Layer 4 of a small transformer language model trained on English Wikipedia (9 layers, counted from 0, width 128). Numbers have three digits each and are written without spaces.
A neuron adds its activation times its output weights to the MLP's output. To switch it off is to set its activation to zero at one token and run the rest of the model.
A neuron's activation on a vector x is SiLU(gate . x) times (in . x), where the dot is the dot product.

Input weights of the MLP neurons that the questions are about. A number n stands for (n - 500) times 0.00078.
n40 gate: 525461419497729464721444556511531419475553524460509446387444350632448427391363550452545537468394361500379347474756281535389374366554476565310461709469574470532489523652602382478491325445538572458468503595392618520663573448512522452555672636539432530537575528702471523375565591443506413642658408491364500533625468365567738408512378518577339605518527689466479537421639461320598647460641
n87 gate: 446364557465755647345371497469514543518503380584511639542476705597514659689610297517500458493546510486581533428595496694417383500464287343635329436235471414602273357579557522573236647418646490528480500506490445676696581550490491587640404379515657577449527589517600547287438491658421410493490532259584528497548301746653462409496441444438371656220373684558564419679572613227576587532500
n88 gate: 418438502486371421520517506602491508488494560516463559486372610604500359466402516579261523361386505426554416410367468577596621628706560672521460373495653428442418619506549494653610472358527486366516658531431461567505609612439609508417489497476639514485410609681663530623500525489379497559392656520432503693634533714415299457512575489547439301511620609541600517646627578575444542362454
n120 gate: 464691550277461366491384624406553425539395670475257509582523549546438447587528629535618620522558642541525611427517536326419417446434500548357494488538447566469503727560475593210444695627388512503444449556432395586559441441469477543518483648509452456608275447279489632520494538590500414484500541535529451619426354509621483430524467447417413408471547432620694771342418509523609509591468
n131 gate: 595489570452626541356518654503646532579543485468370527683486354240193526526287510518248422436533541570407504319414526457416627605386548551500559425561398520407346430518532277557639548496315459400332622510389478616642337528616550350977478496402827456664507459467556557634280434406266564639486684500615427890380454500371536487447264422536407584507563694401601515454525323493609463437496
n139 gate: 575474615552580427287330486528512620399506459656617393603443416410497503526472583503379506444442366416448414495585446457532521577563549446473445482559470487588570506488582440240269421524336436357435636371364514528511458637617584460798474662540625541575450414395380545503372491440503363604564509500414598451486469319477543474605354529491466569471353650416606482387545411676769303526553
n178 gate: 608631552359291405423418750378459591507632456526442504661629577517538575574429687346382507562432465605386582372635483418510321447376645619578254352606573531385425423510543545342521561534595591435687388544539309375487445484742579470819327490486675574500445397372445644523480633468538517513494686449637410622370650428405633430559503602334562584378456668490668507729239407437414500544486
n288 gate: 523394481597416544549619372503369407513577386494446566357518513634458665484371555531637281503355745330530284389457596355332529259491560497467500500611356403528532754488606248428609453356454566670482589610290528464655506545525438578446389355570586340578308490676458442469454508479336674571601478538538416560655588446436491494571485453374442469528344487477599535476607593629552375624334
n308 gate: 314454341353519586124340420267473497480292464387639517706712595507416580536593527549409513437606472599455580520676591635471413426624608590304556453317644479535399297507513473544389388560342520566462362591363603606433437532584426660540519484518519474422664543585494405348619382457531449509531570547300558513591217581462409344544475705542350477451467487473384507561519532320393500294510
n40 in: 584441592690447284529555541446426511509475707586443515514390405500643548360473609494522576495590395323562488585519400364533437431357553544488517734570474459530396540522630434541363551380348368604329527687475519342663411459599407561356472554671530475602524375553457633555489514574489405582521717443611445469539427532601613399460471421541456622559477602590452577546544467558442494645725
n87 in: 503533517569657381526403572517567413658551634521584402592497486580528531558785500514560397529617378395762611586662517738434522576500478503480453449477517395603572468634701437546325528353561423492580462431462500574575460553557557645475456582612632577531370382420429521554467593557518551456474570536396462456454468480624402510563547367375470382514732564489620424433519410365524547455756
n88 in: 390424445464631490524495654444497666591448570566562414572520609541466360730376604548508482414572411428605670438490539543505552482649541375369515490495505498645664434636577560556516441565545556526520475627498674624428466552600417439446492480587532613442573316564385456593515475500592372505420599464502492508457572406488440363437529469580644356472590466461619593500595304470442508412549
n120 in: 328412346462431623532521418489554569471616354629487490354721450538641653491626480410438465518614308692417307405617371454597570534500459605368503417541731423356515458777640464520413481462457469370753568567531552404497442388407548484408290548594518500419575561563431652540472567627524658583455414392480618377481521445601367500529651702697631484554462452497369395509697580478407603570276
n131 in: 483539679595547417486494673572279320551783457712447607554329490470651520312615439405605677690453627563441581568445463500677631389360609571382421571531598692568463393575538639400409351470797298450372623473622336396516490494646393615410555414687481460479506591302456376572435476463409378456346581678491441427510535510455380613582625517604651562520500460612440533570393393532529359346654
n139 in: 318413568451523456607524564486456510517543357560632383575497562470589453456448480395533533599431462437494451488609444489440386344569451497366465722513636443521490466398392494404544514447657399516286444553542564609392238372436380348415570463448340374458620569446510416269420489505518707289531603591513462342425437536442479634581500626570439419489456483388517417516471637407495478588525
n178 in: 442431451447683513432546445528455473555429417446573335398475400453490644532649320656459538382694666355640413443438539580563612382405503494477721590512523443636585452525540516635461266542540541510341478529500620533646488512398548321294581382510457446683560660613551521534395606432530406396464371510407488550742256709494388347464396471584451447389490327402327554469704739580537610618628
n288 in: 474654592545524463694467522530500352558607616484477503440550548514589429385509399363307585578271532548352387568393543382324549603439537677459438780542506508558505500564369596392491458603600531376516605349374489631451627403508601528641594476572467771468573569393557394536398610503551451495463489614557433703481432474511536482549540576555672427489454654474437394560376453497492503378600
n308 in: 577423505613500470518332630510406565573578524454626332650375648639424440411475495485453464554494380509481446515541330413648491406424485415494307651390524449445514497750713405553336405409581375605442424563514535607652446360704527677401433497646445479571386455509392500547599621506728537553336418497437479497529557533413594372466587359456465742589557506525572304419337515552409630566606

Output weights of the MLP neurons that the questions are about. A number n stands for (n - 500) times 0.00057.
n40: 482471652677511511412552415526455551538620567591525808467394454421752538439367417679464577702585527516296747493269363321537539697438387681348653526543359493493574465339535470511603530490391504603554269306517450565469438430564438395507387343660451449363329687438616372507646354477449387346394664552354487590635332528302372086608516321639531349360523276533533661417576500439607474629485
n87: 617700682524658585497297381581465760550485452542701426663464572569855540351323529702368577496468546639475620466628518430405400337641318511564500301504341523471318394560545624651288615511573596407774375487549667375439643370592559671597684420545442631434679549733371448292355258737365604551439425569582557469453405551548638584367490565512529716374414724519194356413682588429672451309580
n88: 579531469423837791512480486285596510513591218538507529373402444358451642646441609503417426490337493522259435572470601497516390599276561400503476561473614504467322586462395393471520674526479619750552411356376531483828398609519413331277353543538565432588399590482563643424399867540595768428640527353697463545707507434409587531625576650536480482462459366568445665439533455562486481376402
n120: 453248518388640481644351577516524295651470619358613525368533472534343556504736545549656394590500581749261593515560447656486355463249435474474665399496473291577478715616525564349569668493516660554396687731504420738483592370536500375622527530560596413341578453216297557541379729537381263472347727425427627615463524627442380353480640606759637321370408167368536392205560471508627736521417
n131: 637466023528571391697648398701248465398454551903457397264446527639552492520530332579796308426447464431532555678529680446739348373470466720512517540619543429427598584577569730630365342533691454487390514312611500375592459326412433779256679322515467412128526686583560580520665883596391437449405386712216671358603561246622552686589568620669618535349551347831534328409401684462696516650474
n139: 485485370625529441724698790531605264575386615492315444510389588625382507355332237412745416645489429304444597578657474324626596309371397627394360473496477418390431602593407419737730567321679600571436420365601574436581361653500453543393487391474253602537568611470545530296735494688611511452568767380434527479402591576440363508543540636504414611416579514349551504545341665287545821521508
n178: 588537224612357511490342478646504363605522367437375442564372470375619475721449475743463471387479593457445606620518643242432533360374493479614352694751390329736408560540690496558366465612489471533653751467497518254729437615658782694382577652578447555582678330437452616661561630609646511583389362344683347750514552553543603480398333304344434594398453607436517591351415569434686365534515
n288: 508539506580596558468417314412451540653496438568476573464529578579532350663535485557642419549418722433463231512469420216500679436691396211430524557504279655645338594523228630512388512335631365154399475549772512402500750532408475474515719367416550515550655285612338477646287520492436473475405290785586375500390472410641614281293338244663534512340299611520500350489462643543660677421409
n308: 399605573504709216405492356611542435366551281390394271511338277553709531549576519630447476270580523624451664668461591496567412504402349473340455542628391529780551250340565458453424666446410714480643535586321266407509646385625709534466426461297569398535480668664667512446235303637702536449386448508454643299449439496474595477483280822538439554433633588292302292541644311320696574166336

Each question names a token from some text and the token that comes next. It shows the vector x that enters the MLP there. A number n stands for (n - 500) times 0.0071.

Then comes g, the gradient of the next token's log-probability with respect to the MLP's output, scaled to length 1. A neuron's effect is roughly proportional to its activation times (output weights . g). A number n stands for (n - 500) times 0.00085.

"2", then "13"
x: 649599458486453425526468461632554390465449517667453541449529490507619459461403542567587396517577495507459419529487524342503555610665561531541499488677526523441403506379395456521390537520541425487503485422626454495299541438396440501382453403529475363400607520470557423431498428517488436401467606504535659422651589466498387579486633552480325608557571562464659487578485460499444413552643
g: 565452535700549575534347578457488570513620352446477445298375582322610634521460400382393448488589653492203500366538430595511486661573730526396580555543573555483478429597602597484506536415399465437600295474584604489467456559480484433433436544484531480599519596591428572435442454625543377440420434680739599569392759604600574439609684739534595477634544588565631461315288524805603511433510
Which neuron, switched off, raises the next token's probability most? n88

"Bh", then "av"
x: 470463503440508578476659617572464458441371446573546430443383506544540541476348531385589454525436351472399453591497521456424524478583537471482440584409513512369471547572434627476608603461462402440499635476519506532331441520448567367588460508497565450423660515311412389619565376548513605435680408524455634529236542553508627582548473395502546487453409574514578583437440584563461436324488
g: 680596512614524436463658614564496611648565471550547541645643547377592456477362520580621498299558414476669464435254324551624536377403594298428547506397268380454478397494353459731366558469624477501322669486670568373493588636430524430693509502531427497440613445453484450395562514651495644365540611719309350428694438629440464515401461642605576546378532491461637403528402613402337538503536
Switching off which neuron hurts the next token most? n139

"k", then "um"
x: 472501466497547559496400489509517382531359511543503453629456460528658513359453543486641491545535388456510473609398413747614365548642501563412599561490435570372568446673525472386483588447661417474562641452529579551333467574447513525396496529452424386542563571435497279371482396549429397490608416539505708577482477381468500674615489418478469476591374602584529496393404423508503519507432
g: 394539410514548333805699440595656470477584459511611431302543436282791515584306374408484497569392509372617566457547584439506456429488567426520627486548801470628560296516456477528411429403438473446620606463454468495520281476420473698304373476434577526423487578466742556299639496441384433514649545378463472459404642417446466358438524466678522525587312524530603485476466618324477563460444
Switching off which neuron hurts the next token most? n139

"j", then "ob "
x: 495555479529513344487649597508356346699462626594472400557590407587551454479434583447572597582558343444411466481491286490433344468378536494337412593528565501427482468590482606354606558439504438523518514448519510511509559393451567575489492595543531381414494486560428363415542351591515563463595419485411485584550465417529500614462546345438565491585509606668567515402450487457528569562522
g: 546690514408399376368617516412378446675622603429253590490225476649346424303537567395592495566619521485556440574554431415503521392574414690254614209540509510517555536416354417548482423397445443473488689537506465526295492404457455535491430322595629453691556544635455425492557492285516422586505427557595581329478540543383502457598504505451563536290706466339472548355606563459277531574584
Switching off which neuron hurts the next token most? n40

"y", then "ag"
x: 495597456625506573404413472487482348575410583556714588521544472485583497482396685600568538526625473478489513504453411573433464472587516371498597631397676536485397536622480485404660497453622464449533421449516537465299437422453463492428549590383575417479431485560450408629654398468519375590531442486449557467503468383500512641481547409582453565412382487612355344378554616597325566571485
g: 620475506426409460601566697634424541401403492633710392601425432490305427554492622340575596545483663412474451500793462533440377504656492555573397512488585534568523440640374600458486484443514506454527622482568551521380270618484569340695546479313378421389730558320429583559572439503432274547551248434400584696287502556562580505513412650542657632487413527660629456503465599361679530457424
Which neuron, switched off, raises the next token's probability most? n308

"brought ", then "up "
x: 476670501433606428384529532407474517507696488572485317468483475602541645599498597485553509602516605391524462486347592269521567465420341542408528592482552477540447612629508379355474330477509513459432559413531603483456429457475458481445516472396613461576777539347560522301577423443443522389491448384581539632416597447510573567438726568415527581481424663332454448548462477589508458591384
g: 613750451549518561494559549637546367602650444458599337547429443710291494564367631447500715550431402293583478525577579511471500532586732436304490493402606633588557535481519383417339250587380329528557534436327567531590446538313570383283524541363520566422579552486432424457560506623379580601595636522496635416527502476447416560677542473486745582454368259504597610380587580503634533475642
Which neuron, switched off, raises the next token's probability most? n288

"last ", then "thir"
x: 569482541382407368623474499475510613380649648536329571497598545421446523515494445586366494542565588500522581566513549558426567539432379660707462542438531498436510444602642603440510353525515483528411538463529546524489505478527419440561527334463404416577498599376433408562522377497557409450452640442488565417532675434518426445335547431408525473509462446664716396490553365554517445546626
g: 591419495549589644488432375611456552364543401649595442512575536447476596505401423527483261420555644516430331510463281600694421236602364441482589530524584319440476570342537408566452289533441389507565402529476520430466404535550509678473500635540659406324576614676514529467409505747405367488328419435456639410662695510471622537669505426344555549417581656469569269361505398570633506388686
Switching off which neuron hurts the next token most? n131

"to ", then "India "
x: 457518541509620347358434579492427559470445594607378504571533505567649541575593497569440288442498412396512366464339459613707372503455559400549441479499426234408541337692532472418405528453660498489536496505468432459464548548649501483606365425559374479475507576549429497443537454559577456508510578453493551541485506519552502531605585501321434594484539479431516384659409472523405479405573
g: 533488464237485529497530438635573431403530303380566577464452464615407331581653484232748539683297499357546711592564435425344467336452470622468415391504454535461473497656516422439487486388590484501757360514646381423550646403592549418531437566461255415555444445643417537294513487495388511530438625663482624418424690456462439288287406584547436550433455594623332559606468543460573502521541
Switching off which neuron hurts the next token most? n87

"| ", then "G"
x: 540500591444449482577539516551522400437601504468477607398505483526416520552448543607474521522465554486454379526288589475474611474479543557420434556522526443471353531530503451381594502398532479455525516604489481454494510458519498516540512449479398554449411516477557591360498398487514505429499538480637523505411487456405530483501490472528519518519492543457470494469530473479474539413553
g: 632536521631403470508327588495483402445441343601550563485555633550549474507413534366371580554563489578448513471385842316673543436524565320824553419536457615369542513462400605490426618420687633605398598510549587543442527589572407539697603417421431621672404438572403291471356450596368510513595637561564427488335312709601305550458411471573659423437479511535441674431410726520513526495420
Switching off which neuron hurts the next token most? n288

"was ", then "also "
x: 489473539392514512700742620453501561407620626698473404537456492450608497637525510490340524475555309469572604521366676584486493428535682508493402576674549440516585396418618377510499556572480526438391495449474525547498362389585431400590485457540501489458547495459400552383493401442593468416494540461503501452492581465478519570820529522461368639581443428395563591564418470455638498526504
g: 467593465462621517522431625565630541269662469583602560586542460399614443534426521432467576590485219660356424520700562578678361574487624415733463381575516615617479494498554339583628457560514517530452444522483467515511457296666552423623741565475627470496527404555546708469239523437680483394548298562551476573352542301419359450388465468502471271422661392563333656513538493476481592696470
Which neuron, switched off, raises the next token's probability most? n139

"named ", then "for "
x: 525691494478505240619564650556333495524638432592322512489585572549549555600499668519596458459470611493598546497322712545447636323548447478512444674522652405400554546589639306476453434493550551484435599542564494440560511441448407579655495370440503596551551469544456447531440433415372464250490488487494613535502401307538535577472604431421414439482488597431530438555455661512489554613438
g: 487570449549523349371523711423444592490665450463358349616479618429749471628375582445463454564461667462535653623536504262380574502416343397552510454320496805361581699368545507444556311529370535431464437420373514503536435489401583502564425540603479652628416560500533382665516543354645570405494584591381370570461670436366385558188346621514417500393554496593507353577500573448554486680491
Switching off which neuron hurts the next token most? n288

"ent ", then "Prime "
x: 416496563565490448358426499361507508601620611513498588542426449470465542601539547523674392497576643549608476582556374581515537503326413414510452576534414544449510508520422472558427497542479514518433507539590493597560431480528404401595471434579578482562467463470464409497559352369523335573433473454462504455463459578500512492479487548526473594508532568490432346387404566543492572514563
g: 572425521364492362557473515745523433476565426467500788418613457667521321537508451609460520505446569484476509505664318554528457167481510517488378441658383391397571462533626466339542478515694637419567313538489350456352623567619465466478524605380618454482588586368500441323790517328467599403515418555569696339480444493601485439423383616468478451420325771450542548448370532379677543485436
Switching off which neuron hurts the next token most? n87

"ing ", then "the "
x: 497715573490517471374468524395379561702397480471500572492467524479446505478637594530617616519604645449408417581260549255595424518461510461539543462590340480641506610590410493540402544464556384524390481483507519521576487551507395572480538410544465419546544549518454412497558438295409485513445416542442583511535430653473504577477519433447427473458453584481527506494360581502434468671477
g: 317539460466703491614499499509457569423518568492340459622616461476688557609469315657727494472505662477502414392250440203516497395492322476416507470670420392343528457570611390583481536526619577305434587582563400671351697619626587529473349450535428353729448542633455495580470503514514712460552444404605455457593510665443503582401410587347345578423393455399540629595502423402531453296613
Switching off which neuron hurts the next token most? n120